Layer 6 of a small transformer language model trained on English Wikipedia (12 layers, counted from 0, width 128).
A neuron adds its activation times its output weights to the MLP's output. To switch it off is to set its activation to zero at one token and run the rest of the model.

Output weights of the MLP neurons that the questions are about. A number n stands for (n - 500) times 0.00075.
n10: 207,371,527,326,492,370,457,470,321,488,435,260,463,638,769,312,592,463,437,454,367,448,384,608,679,321,641,296,392,416,341,388,484,709,298,533,584,595,568,460,552,701,475,626,425,644,332,561,403,534,475,437,612,416,371,738,183,394,364,430,553,603,496,814,255,417,652,323,480,411,887,471,735,414,364,550,440,629,292,349,789,422,376,245,293,508,581,754,480,453,413,444,519,544,601,589,536,373,557,425,671,216,482,496,572,385,414,395,467,588,437,529,648,767,363,275,755,482,339,584,485,347,538,517,551,575,496,480
n51: 689,440,715,202,516,571,386,261,474,546,321,479,744,508,345,592,324,562,594,900,672,561,496,432,558,321,402,436,203,468,410,429,656,463,536,619,694,339,436,593,435,621,672,472,536,607,470,474,580,428,529,525,620,476,571,298,367,484,496,508,409,767,657,545,496,619,248,332,354,385,310,500,441,533,481,467,582,259,653,520,431,648,585,205,589,377,557,29,488,482,182,472,553,755,431,585,415,589,369,642,488,555,509,496,327,599,406,257,625,500,542,390,642,550,488,758,536,473,669,647,297,277,324,461,614,649,360,610
n83: 482,480,485,588,326,393,439,658,363,579,439,458,392,519,425,778,603,497,393,545,525,460,247,523,478,531,734,532,358,646,578,455,447,642,575,564,378,503,576,278,577,286,530,575,392,323,507,320,538,514,531,549,465,487,606,690,511,571,424,568,443,436,331,429,540,738,672,388,584,469,587,422,399,503,572,435,536,588,570,656,567,738,510,437,587,577,483,384,439,626,531,337,658,431,183,586,696,475,527,434,609,296,362,433,596,385,540,356,490,524,433,508,623,513,573,655,382,351,211,469,617,750,382,446,479,462,538,577
n93: 410,529,565,561,835,461,549,359,591,666,212,530,609,479,533,511,514,434,584,361,642,550,412,618,264,496,444,678,800,511,588,470,436,591,383,482,553,540,700,615,713,584,529,426,681,672,372,251,523,575,545,255,362,407,363,412,228,453,436,701,385,485,629,595,554,514,492,484,681,632,421,485,575,540,625,589,538,770,485,445,395,266,486,443,612,557,409,428,606,516,268,439,325,642,410,503,626,424,701,634,451,561,406,492,407,609,708,403,585,433,360,355,355,463,478,358,484,629,715,343,490,403,500,662,383,404,647,612
n158: 482,438,304,622,318,476,604,744,535,52,803,457,366,649,528,734,422,521,628,290,346,727,327,570,492,687,468,318,369,484,513,547,713,571,306,575,380,315,488,508,603,673,500,388,334,550,478,700,444,284,594,629,559,333,657,701,640,521,855,257,616,320,672,554,549,617,646,278,467,348,470,454,496,354,635,475,619,600,830,441,142,441,536,472,529,391,587,595,458,582,395,426,603,451,624,611,611,449,777,667,504,648,522,422,442,569,588,545,386,368,431,451,356,395,537,538,509,362,336,226,610,636,419,345,509,652,698,649
n184: 438,435,323,307,328,318,578,524,560,719,471,361,385,464,565,128,549,641,485,508,350,515,801,625,375,528,637,576,436,428,790,685,568,151,391,338,249,551,334,629,477,635,369,593,718,481,536,578,560,524,634,512,643,606,527,333,442,473,372,523,694,524,637,546,367,463,311,504,278,619,444,334,643,635,514,406,565,576,388,500,515,570,431,470,393,600,715,336,531,284,364,523,586,538,416,496,645,555,481,629,563,661,342,649,458,496,593,466,594,500,568,518,654,475,347,469,199,334,561,460,341,668,223,676,436,723,464,492
n195: 357,464,568,386,532,574,577,437,572,369,357,575,352,595,550,250,397,746,585,646,228,576,610,456,411,595,376,605,445,385,358,649,349,601,622,330,458,537,579,647,456,217,577,473,484,594,583,422,425,366,421,705,458,449,512,569,906,520,476,703,553,415,627,395,448,586,487,329,424,702,662,691,367,274,474,279,666,676,437,447,97,541,408,429,584,306,460,487,382,403,398,508,562,547,740,439,436,492,378,522,149,349,461,661,580,680,718,420,332,632,404,481,500,470,592,557,540,500,532,151,568,484,579,718,521,443,391,119
n243: 572,613,367,624,316,240,333,562,475,604,614,578,495,691,434,352,550,440,568,590,367,359,652,453,342,435,519,698,578,523,579,868,675,671,362,417,369,684,570,500,661,349,659,569,461,444,586,618,611,721,840,623,763,372,661,536,342,607,279,588,504,287,391,449,383,462,420,328,638,529,357,436,520,401,628,552,508,560,619,532,832,520,474,542,465,380,334,463,536,613,584,567,523,400,790,511,559,530,596,500,598,570,381,521,633,508,623,335,440,504,541,741,575,422,641,786,565,491,516,577,649,375,342,534,876,685,328,634
n280: 418,568,325,560,477,570,646,452,675,260,394,606,443,442,513,612,537,291,379,504,693,504,515,624,431,516,662,595,235,313,489,449,541,695,815,508,528,623,160,564,496,550,527,614,522,542,606,769,453,709,340,393,301,336,477,569,434,344,474,577,450,540,406,382,616,496,488,470,466,542,508,599,343,355,535,357,617,259,552,588,470,584,254,347,337,623,751,393,531,408,373,617,554,377,421,529,414,367,504,417,427,421,393,966,376,507,531,572,481,473,453,487,434,404,538,420,337,273,654,461,432,526,621,484,630,500,772,239
n309: 446,561,707,331,699,526,663,524,677,531,389,560,257,354,379,496,277,379,567,639,403,439,379,614,724,685,660,452,455,599,175,461,239,368,369,411,325,418,806,401,527,567,392,385,530,512,596,265,300,480,299,508,595,625,335,547,283,689,334,547,615,602,378,558,591,519,389,543,416,507,512,446,659,550,736,359,459,563,392,678,496,372,632,639,531,528,527,264,268,534,695,519,360,684,550,504,401,758,442,542,471,496,625,339,496,556,454,557,520,670,380,617,761,460,592,353,453,445,424,797,442,699,642,508,568,578,560,477
n351: 540,872,593,370,348,448,579,336,565,471,478,316,372,574,472,484,630,412,791,479,465,537,525,435,504,449,153,245,565,582,463,187,524,521,440,745,560,588,541,455,397,459,666,763,496,425,637,553,449,556,551,509,402,338,416,462,343,483,545,442,469,408,516,168,614,183,500,537,586,451,329,433,380,313,892,239,517,505,664,542,421,771,335,706,554,461,537,405,587,611,387,340,354,367,426,520,373,398,671,594,433,591,451,665,570,218,301,183,534,720,457,374,565,570,328,612,577,482,312,474,465,401,628,355,581,475,350,512
n419: 302,536,442,475,520,512,462,379,734,675,504,649,624,617,361,571,312,658,438,409,614,536,593,268,454,426,458,658,598,339,424,500,822,492,543,560,620,330,688,492,603,399,721,103,839,520,591,517,521,720,537,421,546,606,500,528,422,464,237,424,630,597,500,688,402,554,423,447,544,551,537,351,335,304,582,821,589,417,546,404,512,407,606,652,281,558,564,691,745,486,456,290,462,691,488,375,350,674,661,431,576,554,349,400,536,492,372,325,606,492,753,603,382,638,421,660,223,314,516,418,598,468,496,538,355,346,425,250
n451: 504,593,434,603,609,686,481,627,467,652,546,666,392,574,619,384,361,185,693,326,628,227,424,496,470,420,348,492,554,643,496,412,392,468,569,563,569,381,643,469,734,590,764,432,496,647,301,588,390,280,456,500,765,454,596,361,377,622,554,310,584,521,430,425,399,397,671,268,422,607,508,618,415,587,555,656,529,474,414,508,280,385,507,446,688,447,567,839,326,332,424,488,735,504,508,455,574,489,559,602,384,590,309,673,318,389,421,523,160,480,394,541,343,710,523,461,414,287,411,334,515,286,540,896,707,480,390,434
n459: 413,456,591,604,639,632,500,600,535,590,654,413,428,437,780,373,399,635,277,382,453,299,347,551,293,376,621,742,493,475,470,361,326,607,217,423,283,463,562,464,467,548,600,379,575,559,557,701,458,657,534,534,234,572,511,296,691,522,392,511,507,621,362,544,362,518,473,537,449,587,363,345,405,489,497,755,519,564,465,311,504,422,451,406,317,585,588,469,426,451,504,347,578,683,606,493,562,423,667,420,373,803,309,26,489,439,485,580,357,594,458,509,372,376,453,574,476,557,482,614,673,379,526,578,454,241,485,507
n462: 654,441,442,666,311,665,325,479,284,665,611,250,436,440,264,457,383,637,561,549,353,276,532,371,538,468,439,504,613,469,484,618,601,668,681,528,553,428,504,653,717,565,516,519,608,340,393,564,344,418,541,356,726,344,557,484,311,599,734,404,607,383,692,397,535,508,568,686,476,623,426,536,275,516,448,581,420,452,744,608,409,400,613,570,488,541,222,455,632,652,765,327,449,527,555,541,779,391,456,229,310,736,590,683,539,465,277,547,391,524,801,319,328,247,681,644,378,619,551,471,500,476,263,222,442,520,463,417
n492: 559,519,605,422,438,489,474,693,459,428,803,678,572,559,456,423,535,348,436,391,273,379,460,508,545,580,625,443,662,720,634,404,720,397,565,779,326,321,477,326,527,595,579,564,404,504,585,609,516,484,564,297,500,735,356,460,598,567,250,690,405,773,396,520,624,739,609,500,258,575,646,413,561,669,861,743,608,196,668,484,382,393,660,676,594,430,618,500,484,462,703,356,620,420,477,563,547,407,496,564,511,619,470,710,597,401,453,574,516,645,288,302,207,720,605,275,535,578,399,512,563,496,633,687,512,340,500,434

Each question names a token from some text and the token that comes next. It shows the activations a of the neurons there, in the order above. A number n stands for (n - 500) times 0.015.

Then comes g, the gradient of the next token's log-probability with respect to the MLP's output, scaled to length 1. A neuron's effect is roughly proportional to its activation times (output weights . g). A number n stands for (n - 500) times 0.00078.

" P", then "ak"
a: 503,498,499,501,508,488,501,522,515,500,493,504,497,500,504,614
g: 566,323,614,316,671,396,721,582,597,253,393,525,718,665,428,474,580,627,589,437,519,810,535,665,501,535,711,444,792,469,545,520,568,412,466,625,645,657,579,644,358,635,586,535,511,584,391,459,346,323,476,413,709,409,398,578,474,670,470,470,417,592,474,610,481,541,625,564,709,314,702,546,578,594,578,491,341,542,557,392,473,429,657,496,683,474,393,731,478,534,496,585,562,535,442,690,543,351,415,481,384,400,470,432,496,573,359,563,691,624,549,412,524,560,527,448,455,606,483,710,442,428,555,466,355,498,509,430
Which neuron, switched off, lowers the next token's probability most? n492

"stit", then "u"
a: 493,509,493,500,515,501,503,507,485,495,470,489,301,505,495,537
g: 289,600,452,508,333,494,379,641,612,493,402,392,470,500,405,687,565,412,641,351,539,520,661,314,673,413,475,349,860,518,299,369,361,502,425,585,546,359,409,627,444,631,401,444,522,401,479,321,339,436,496,673,670,635,425,639,387,452,566,267,432,367,656,556,417,460,608,505,524,519,670,497,430,445,620,530,440,549,415,614,345,412,510,699,382,470,524,478,674,545,465,512,649,600,624,625,380,528,453,643,554,668,336,600,482,467,631,528,560,382,471,347,543,684,561,738,634,642,521,594,525,448,658,593,516,605,448,660
Which neuron, switched off, raises the next token's probability most? n451

"s", then " deb"
a: 492,508,522,577,497,504,508,488,499,483,499,519,500,507,499,489
g: 483,487,471,501,564,495,719,443,453,596,591,573,470,489,758,570,546,548,445,514,636,446,488,524,675,376,471,494,618,500,585,535,245,546,352,565,598,650,611,259,503,405,480,533,406,498,409,481,431,359,422,451,387,622,432,712,299,425,445,457,575,591,387,553,487,354,239,527,497,604,463,460,501,271,729,435,604,864,701,655,629,441,261,453,456,663,503,511,338,406,424,297,482,578,334,424,357,422,653,545,562,524,438,467,471,609,791,587,476,411,466,578,422,416,440,556,520,548,499,437,371,636,438,541,337,357,404,357
Which neuron, switched off, lowers the next token's probability most? n93

"%", then " were"
a: 500,477,533,441,502,479,472,486,505,507,493,500,500,498,501,509
g: 546,633,709,493,568,448,569,434,570,539,515,500,608,302,440,611,664,565,574,475,499,430,602,658,561,450,596,734,514,550,641,689,626,447,613,717,438,513,794,519,393,485,592,319,545,520,464,491,470,474,424,581,585,700,294,607,492,342,628,509,523,598,560,454,307,767,482,517,336,668,475,526,588,510,472,552,499,241,484,647,616,452,392,686,517,557,538,688,574,385,760,468,584,682,485,473,668,383,403,648,655,364,353,620,580,453,379,413,508,446,665,531,510,325,305,306,596,388,376,571,434,525,508,480,547,426,568,599
Which neuron, switched off, lowers the next token's probability most? n195

" N", then "aw"
a: 517,505,501,497,505,506,500,486,503,503,616,492,501,497,499,497
g: 565,152,543,462,455,412,678,480,581,468,415,613,514,535,460,590,578,770,420,230,578,559,666,435,534,676,474,712,381,557,482,564,686,482,562,481,802,538,531,439,505,712,588,476,422,405,549,506,495,257,454,485,464,618,394,437,532,628,438,356,585,395,432,458,518,494,613,432,620,509,522,593,594,598,518,431,300,568,507,576,460,512,656,654,623,414,641,515,588,495,694,407,463,313,582,755,405,371,549,637,492,452,640,538,504,537,561,626,554,508,578,322,345,352,485,588,429,550,813,489,726,393,389,627,454,486,391,552
Which neuron, switched off, raises the next token's probability most? n351

"ar", then "-"
a: 492,519,500,514,500,395,523,530,499,454,501,500,500,483,500,518
g: 336,331,389,601,348,453,552,566,521,712,446,582,485,699,425,387,451,381,460,561,472,717,530,400,386,367,293,378,623,342,612,550,504,559,508,531,474,593,611,530,477,607,575,515,265,599,425,427,590,715,480,633,324,473,694,616,535,520,487,438,523,290,505,489,583,509,607,369,524,758,420,425,285,480,671,450,733,328,516,535,607,761,550,436,567,444,587,618,771,362,514,596,620,449,555,545,450,561,733,459,417,440,520,494,603,561,529,592,474,694,615,385,527,244,542,633,579,483,385,411,491,347,562,477,674,430,553,396
Which neuron, switched off, lowers the next token's probability most? n309

" O", then "g"
a: 478,477,491,500,500,507,491,495,491,500,520,511,501,397,499,529
g: 425,575,490,719,305,478,417,573,342,359,602,575,504,594,503,574,646,423,716,443,641,284,550,388,737,470,407,360,333,593,535,521,338,469,627,638,413,694,520,516,594,653,559,728,310,603,563,249,522,583,747,536,586,567,473,400,449,566,472,417,536,661,446,491,603,400,610,526,634,578,395,548,669,551,451,432,532,650,388,221,421,421,397,362,601,424,402,451,588,400,627,443,689,470,670,380,577,373,298,397,424,472,597,816,449,503,442,534,609,503,619,509,495,533,503,556,457,432,454,515,487,413,674,394,473,625,387,431
Which neuron, switched off, lowers the next token's probability most? n459

" Con", then "stit"
a: 494,490,500,500,509,495,500,502,486,484,460,477,482,502,499,499
g: 321,475,512,600,491,784,301,513,509,396,665,677,550,512,724,424,501,549,355,277,609,442,568,535,685,518,449,289,566,445,473,541,406,626,492,462,359,551,545,427,418,494,386,554,483,536,409,388,651,584,634,486,516,443,422,523,593,419,457,663,753,351,419,672,394,684,656,339,544,608,732,450,730,238,460,456,442,605,566,345,498,420,711,574,362,443,561,471,592,554,614,363,517,595,518,723,530,541,567,348,415,582,647,601,545,384,400,495,467,482,561,564,462,662,474,507,691,438,532,447,513,528,337,362,753,350,436,458
Which neuron, switched off, lowers the next token's probability most? n351

".", then " There"
a: 473,473,491,512,514,504,607,491,366,485,492,505,503,500,499,514
g: 456,706,477,393,477,330,567,603,642,561,481,429,347,593,500,524,575,462,667,528,606,291,436,489,455,567,549,331,570,491,639,560,614,155,262,504,515,549,484,399,465,487,743,602,529,292,437,628,394,474,488,424,385,386,575,486,517,488,635,538,316,583,526,598,521,439,380,503,387,434,553,449,423,521,508,632,534,692,422,482,452,295,529,487,454,494,213,462,291,629,480,508,525,540,339,408,657,725,548,462,611,473,497,559,329,494,709,500,286,394,423,419,330,511,365,314,603,425,355,426,571,589,397,564,337,791,600,392
Which neuron, switched off, lowers the next token's probability most? n280

"ially", then " "
a: 491,498,502,503,511,509,510,487,499,481,498,419,598,568,500,501
g: 445,363,552,585,488,618,558,278,491,553,405,648,497,579,398,425,469,564,458,370,495,431,451,516,346,340,583,635,372,681,575,389,439,413,611,651,352,535,336,376,677,558,510,494,522,569,500,720,468,600,121,587,443,386,340,560,556,502,471,395,537,491,809,387,449,536,693,429,500,454,374,542,328,485,325,430,261,529,454,700,416,652,433,622,631,475,650,526,462,537,584,385,477,476,421,643,376,496,366,434,492,606,433,700,509,439,571,371,694,469,685,461,431,285,625,459,509,548,605,503,593,600,483,633,595,204,515,458
Which neuron, switched off, lowers the next token's probability most? n451

".", then " Time"
a: 477,494,499,503,513,498,557,485,464,478,489,506,494,501,511,491
g: 469,568,423,456,513,457,479,435,476,463,434,400,492,380,628,249,541,349,640,342,383,427,442,567,530,511,597,470,506,293,539,395,636,176,450,450,642,549,541,426,494,439,612,663,605,396,596,512,434,363,561,278,405,374,473,437,350,420,419,408,317,526,522,647,459,442,439,646,602,437,664,684,601,585,625,515,395,546,334,633,635,355,528,591,465,310,480,365,385,735,588,568,419,650,579,385,781,661,457,446,534,647,583,498,151,418,675,565,456,586,488,429,438,533,315,501,597,482,406,512,465,576,306,501,499,665,445,324
Which neuron, switched off, raises the next token's probability most? n195

"cted", then " un"
a: 475,459,506,499,481,468,536,487,523,513,501,494,375,322,507,520
g: 717,393,570,603,541,553,395,486,436,401,619,394,569,443,643,504,450,489,737,787,529,426,488,428,519,473,465,535,477,419,572,472,491,527,671,587,411,453,431,559,562,516,572,718,624,512,359,699,501,432,535,709,593,381,521,418,521,309,593,745,375,771,647,549,690,498,379,531,748,632,555,570,660,508,452,224,340,379,528,292,701,506,365,536,481,525,535,452,553,436,456,578,392,329,493,391,443,527,444,415,459,607,511,401,406,452,396,514,576,511,375,592,395,318,472,379,406,435,739,578,531,762,335,452,555,325,531,612
Which neuron, switched off, raises the next token's probability most? n51

"er", then " of"
a: 499,496,497,453,447,509,512,501,507,496,503,459,481,497,523,512
g: 429,460,466,412,455,514,371,587,526,422,481,554,382,583,505,606,380,506,612,316,604,652,538,394,478,649,470,437,535,355,378,652,574,657,647,590,523,467,594,526,323,622,452,532,609,485,588,412,327,594,467,463,570,540,481,462,479,334,516,488,654,465,579,594,736,445,408,574,692,797,559,705,521,624,385,379,515,333,640,639,490,593,682,392,397,514,393,454,559,448,494,435,508,558,510,410,519,515,566,251,442,620,734,350,274,480,462,517,442,432,358,498,508,650,518,207,628,497,569,418,530,494,422,366,566,891,282,682
Which neuron, switched off, raises the next token's probability most? n158

"0", then "6"
a: 510,497,478,503,496,503,823,621,505,484,499,483,564,502,552,505
g: 496,408,351,566,696,364,523,662,374,387,365,440,410,432,552,404,488,132,474,533,609,619,530,516,630,535,421,603,395,651,604,335,606,498,725,571,497,400,568,357,523,632,468,625,581,402,429,554,539,446,592,568,643,490,587,691,422,339,549,584,247,411,502,444,341,586,678,360,612,486,556,515,486,572,420,610,607,403,612,414,523,370,509,656,532,645,731,508,654,490,467,436,500,484,416,521,419,656,359,693,607,422,489,446,352,437,465,596,194,511,351,542,492,433,657,367,447,546,402,408,535,256,606,569,498,395,427,228
Which neuron, switched off, lowers the next token's probability most? n451

"0", then "0"
a: 499,502,493,498,497,508,507,540,498,487,503,501,486,498,516,485
g: 496,552,588,490,470,447,352,442,432,580,487,335,501,399,542,428,549,616,426,618,257,307,345,488,487,427,357,406,522,313,459,748,505,533,278,319,349,584,542,514,559,558,679,600,126,487,519,392,462,553,611,494,301,307,289,338,361,690,547,367,636,449,466,256,487,466,670,475,483,440,429,463,576,406,427,455,514,528,491,671,415,538,396,697,420,599,277,484,434,388,518,550,608,538,731,441,450,438,642,540,273,522,509,563,673,599,517,468,333,623,588,531,430,520,439,464,433,608,388,398,399,563,350,358,464,624,390,445
Which neuron, switched off, lowers the next token's probability most? n243

" c", then "ab"
a: 503,514,472,503,511,521,507,484,484,502,504,498,503,501,501,500
g: 449,615,381,519,381,533,382,415,509,569,501,302,732,438,349,344,405,546,425,410,341,279,436,521,407,378,547,493,540,594,466,450,461,682,242,412,560,603,516,486,514,688,531,466,543,423,482,531,465,487,525,653,518,480,611,520,566,633,661,508,678,344,346,666,493,318,412,481,849,268,489,331,624,728,573,574,515,481,576,655,359,493,597,554,529,602,345,401,476,497,578,434,531,654,408,643,513,405,479,500,527,378,627,561,313,415,342,433,422,575,704,493,566,354,401,556,473,326,628,593,288,436,379,444,652,272,497,633
Which neuron, switched off, lowers the next token's probability most? n280

" in", then " the"
a: 499,507,486,507,502,505,496,514,493,464,501,508,498,506,488,506
g: 632,498,510,544,299,640,617,594,628,324,550,674,637,474,693,449,351,514,532,423,610,523,525,732,477,590,625,494,631,678,484,399,341,457,551,644,545,467,480,512,444,441,667,607,512,469,515,425,612,292,714,325,412,321,579,255,650,373,495,597,478,543,445,522,306,330,518,409,485,626,725,563,460,549,598,686,573,535,783,574,564,456,483,392,317,503,539,556,617,508,500,426,372,457,625,589,627,402,549,488,435,600,530,260,535,499,573,569,460,503,522,529,480,801,435,654,632,731,614,397,414,409,487,547,731,405,403,466
Which neuron, switched off, lowers the next token's probability most? n309

" for", then " be"
a: 487,499,435,498,489,488,512,485,487,472,483,501,491,506,506,506
g: 633,621,631,469,344,588,730,597,625,435,461,620,410,433,677,387,571,448,491,645,478,478,621,534,557,467,585,473,433,505,441,577,337,498,514,661,694,339,398,641,782,522,384,794,243,466,643,426,597,605,522,341,446,643,486,483,567,454,659,562,427,503,602,719,309,729,495,438,489,466,361,454,649,544,468,592,445,306,597,437,522,421,405,521,442,545,623,462,387,498,461,561,548,632,521,383,357,491,504,397,643,464,363,575,510,504,282,578,394,631,274,536,448,290,452,450,645,761,518,614,479,472,672,379,318,427,521,459
Which neuron, switched off, lowers the next token's probability most? n83

"ose", then " age"
a: 482,489,523,486,513,485,494,492,584,498,463,500,499,500,505,497
g: 512,499,487,501,772,505,430,577,528,422,514,378,601,325,357,493,434,523,652,358,442,548,766,389,528,597,744,416,595,511,726,587,557,557,579,317,493,410,552,398,441,451,531,347,585,481,546,691,570,497,446,470,563,793,739,505,517,461,513,627,504,721,361,428,525,612,623,344,442,639,569,572,636,438,418,599,431,487,534,431,433,647,310,315,381,433,606,241,415,458,567,347,487,324,197,555,559,551,509,748,382,548,398,727,542,459,451,417,600,414,427,471,463,573,474,528,378,495,515,469,448,416,520,532,598,357,565,256
Which neuron, switched off, lowers the next token's probability most? n280

" −", then "5"
a: 577,495,497,509,502,496,517,520,500,499,474,515,503,490,501,497
g: 657,491,372,427,334,383,648,441,364,586,449,670,349,406,420,450,538,362,622,512,672,603,407,736,522,277,436,421,224,312,509,639,739,331,712,557,512,581,346,574,553,518,411,473,442,636,552,536,369,660,509,604,552,329,507,573,360,449,457,303,471,541,565,539,560,671,645,510,462,548,662,725,590,520,449,633,341,665,501,435,578,785,349,559,469,573,306,566,450,441,448,561,392,373,494,476,535,596,389,508,607,583,493,493,651,524,368,499,569,380,631,486,539,667,291,539,478,605,318,357,550,496,533,491,300,463,436,468
Which neuron, switched off, lowers the next token's probability most? n10

" had", then " children"
a: 519,498,532,485,535,469,518,466,500,488,482,495,504,502,500,486
g: 297,417,706,342,533,364,532,546,405,646,699,681,404,449,460,630,662,418,441,559,625,447,350,637,392,482,490,215,608,550,436,421,446,511,530,527,691,452,697,698,367,547,519,664,531,633,374,389,545,639,492,455,412,526,553,571,435,543,664,661,552,647,496,412,394,535,476,497,594,463,393,334,405,474,367,581,435,408,477,525,735,417,619,564,687,622,473,660,459,479,432,570,668,460,563,510,601,605,469,410,451,426,355,404,535,703,601,556,485,652,784,378,537,428,229,443,394,575,280,514,421,555,418,364,314,445,681,474
Which neuron, switched off, lowers the next token's probability most? n243

"ales", then "."
a: 501,498,508,424,495,501,497,484,513,339,500,514,505,503,512,509
g: 565,494,715,674,562,339,516,449,392,587,481,538,548,294,699,461,473,719,392,378,529,470,439,481,464,504,457,373,691,520,566,538,618,588,371,500,520,586,409,559,567,424,423,522,570,428,620,439,753,574,581,567,480,489,352,517,475,408,266,561,514,597,750,702,438,378,308,598,477,445,565,627,592,482,229,531,567,499,312,376,425,365,351,456,463,519,540,430,413,546,383,463,541,637,689,456,420,331,350,554,575,548,372,330,437,627,403,427,518,720,457,291,413,497,207,600,508,387,515,406,363,420,370,631,396,421,681,721
Which neuron, switched off, lowers the next token's probability most? n309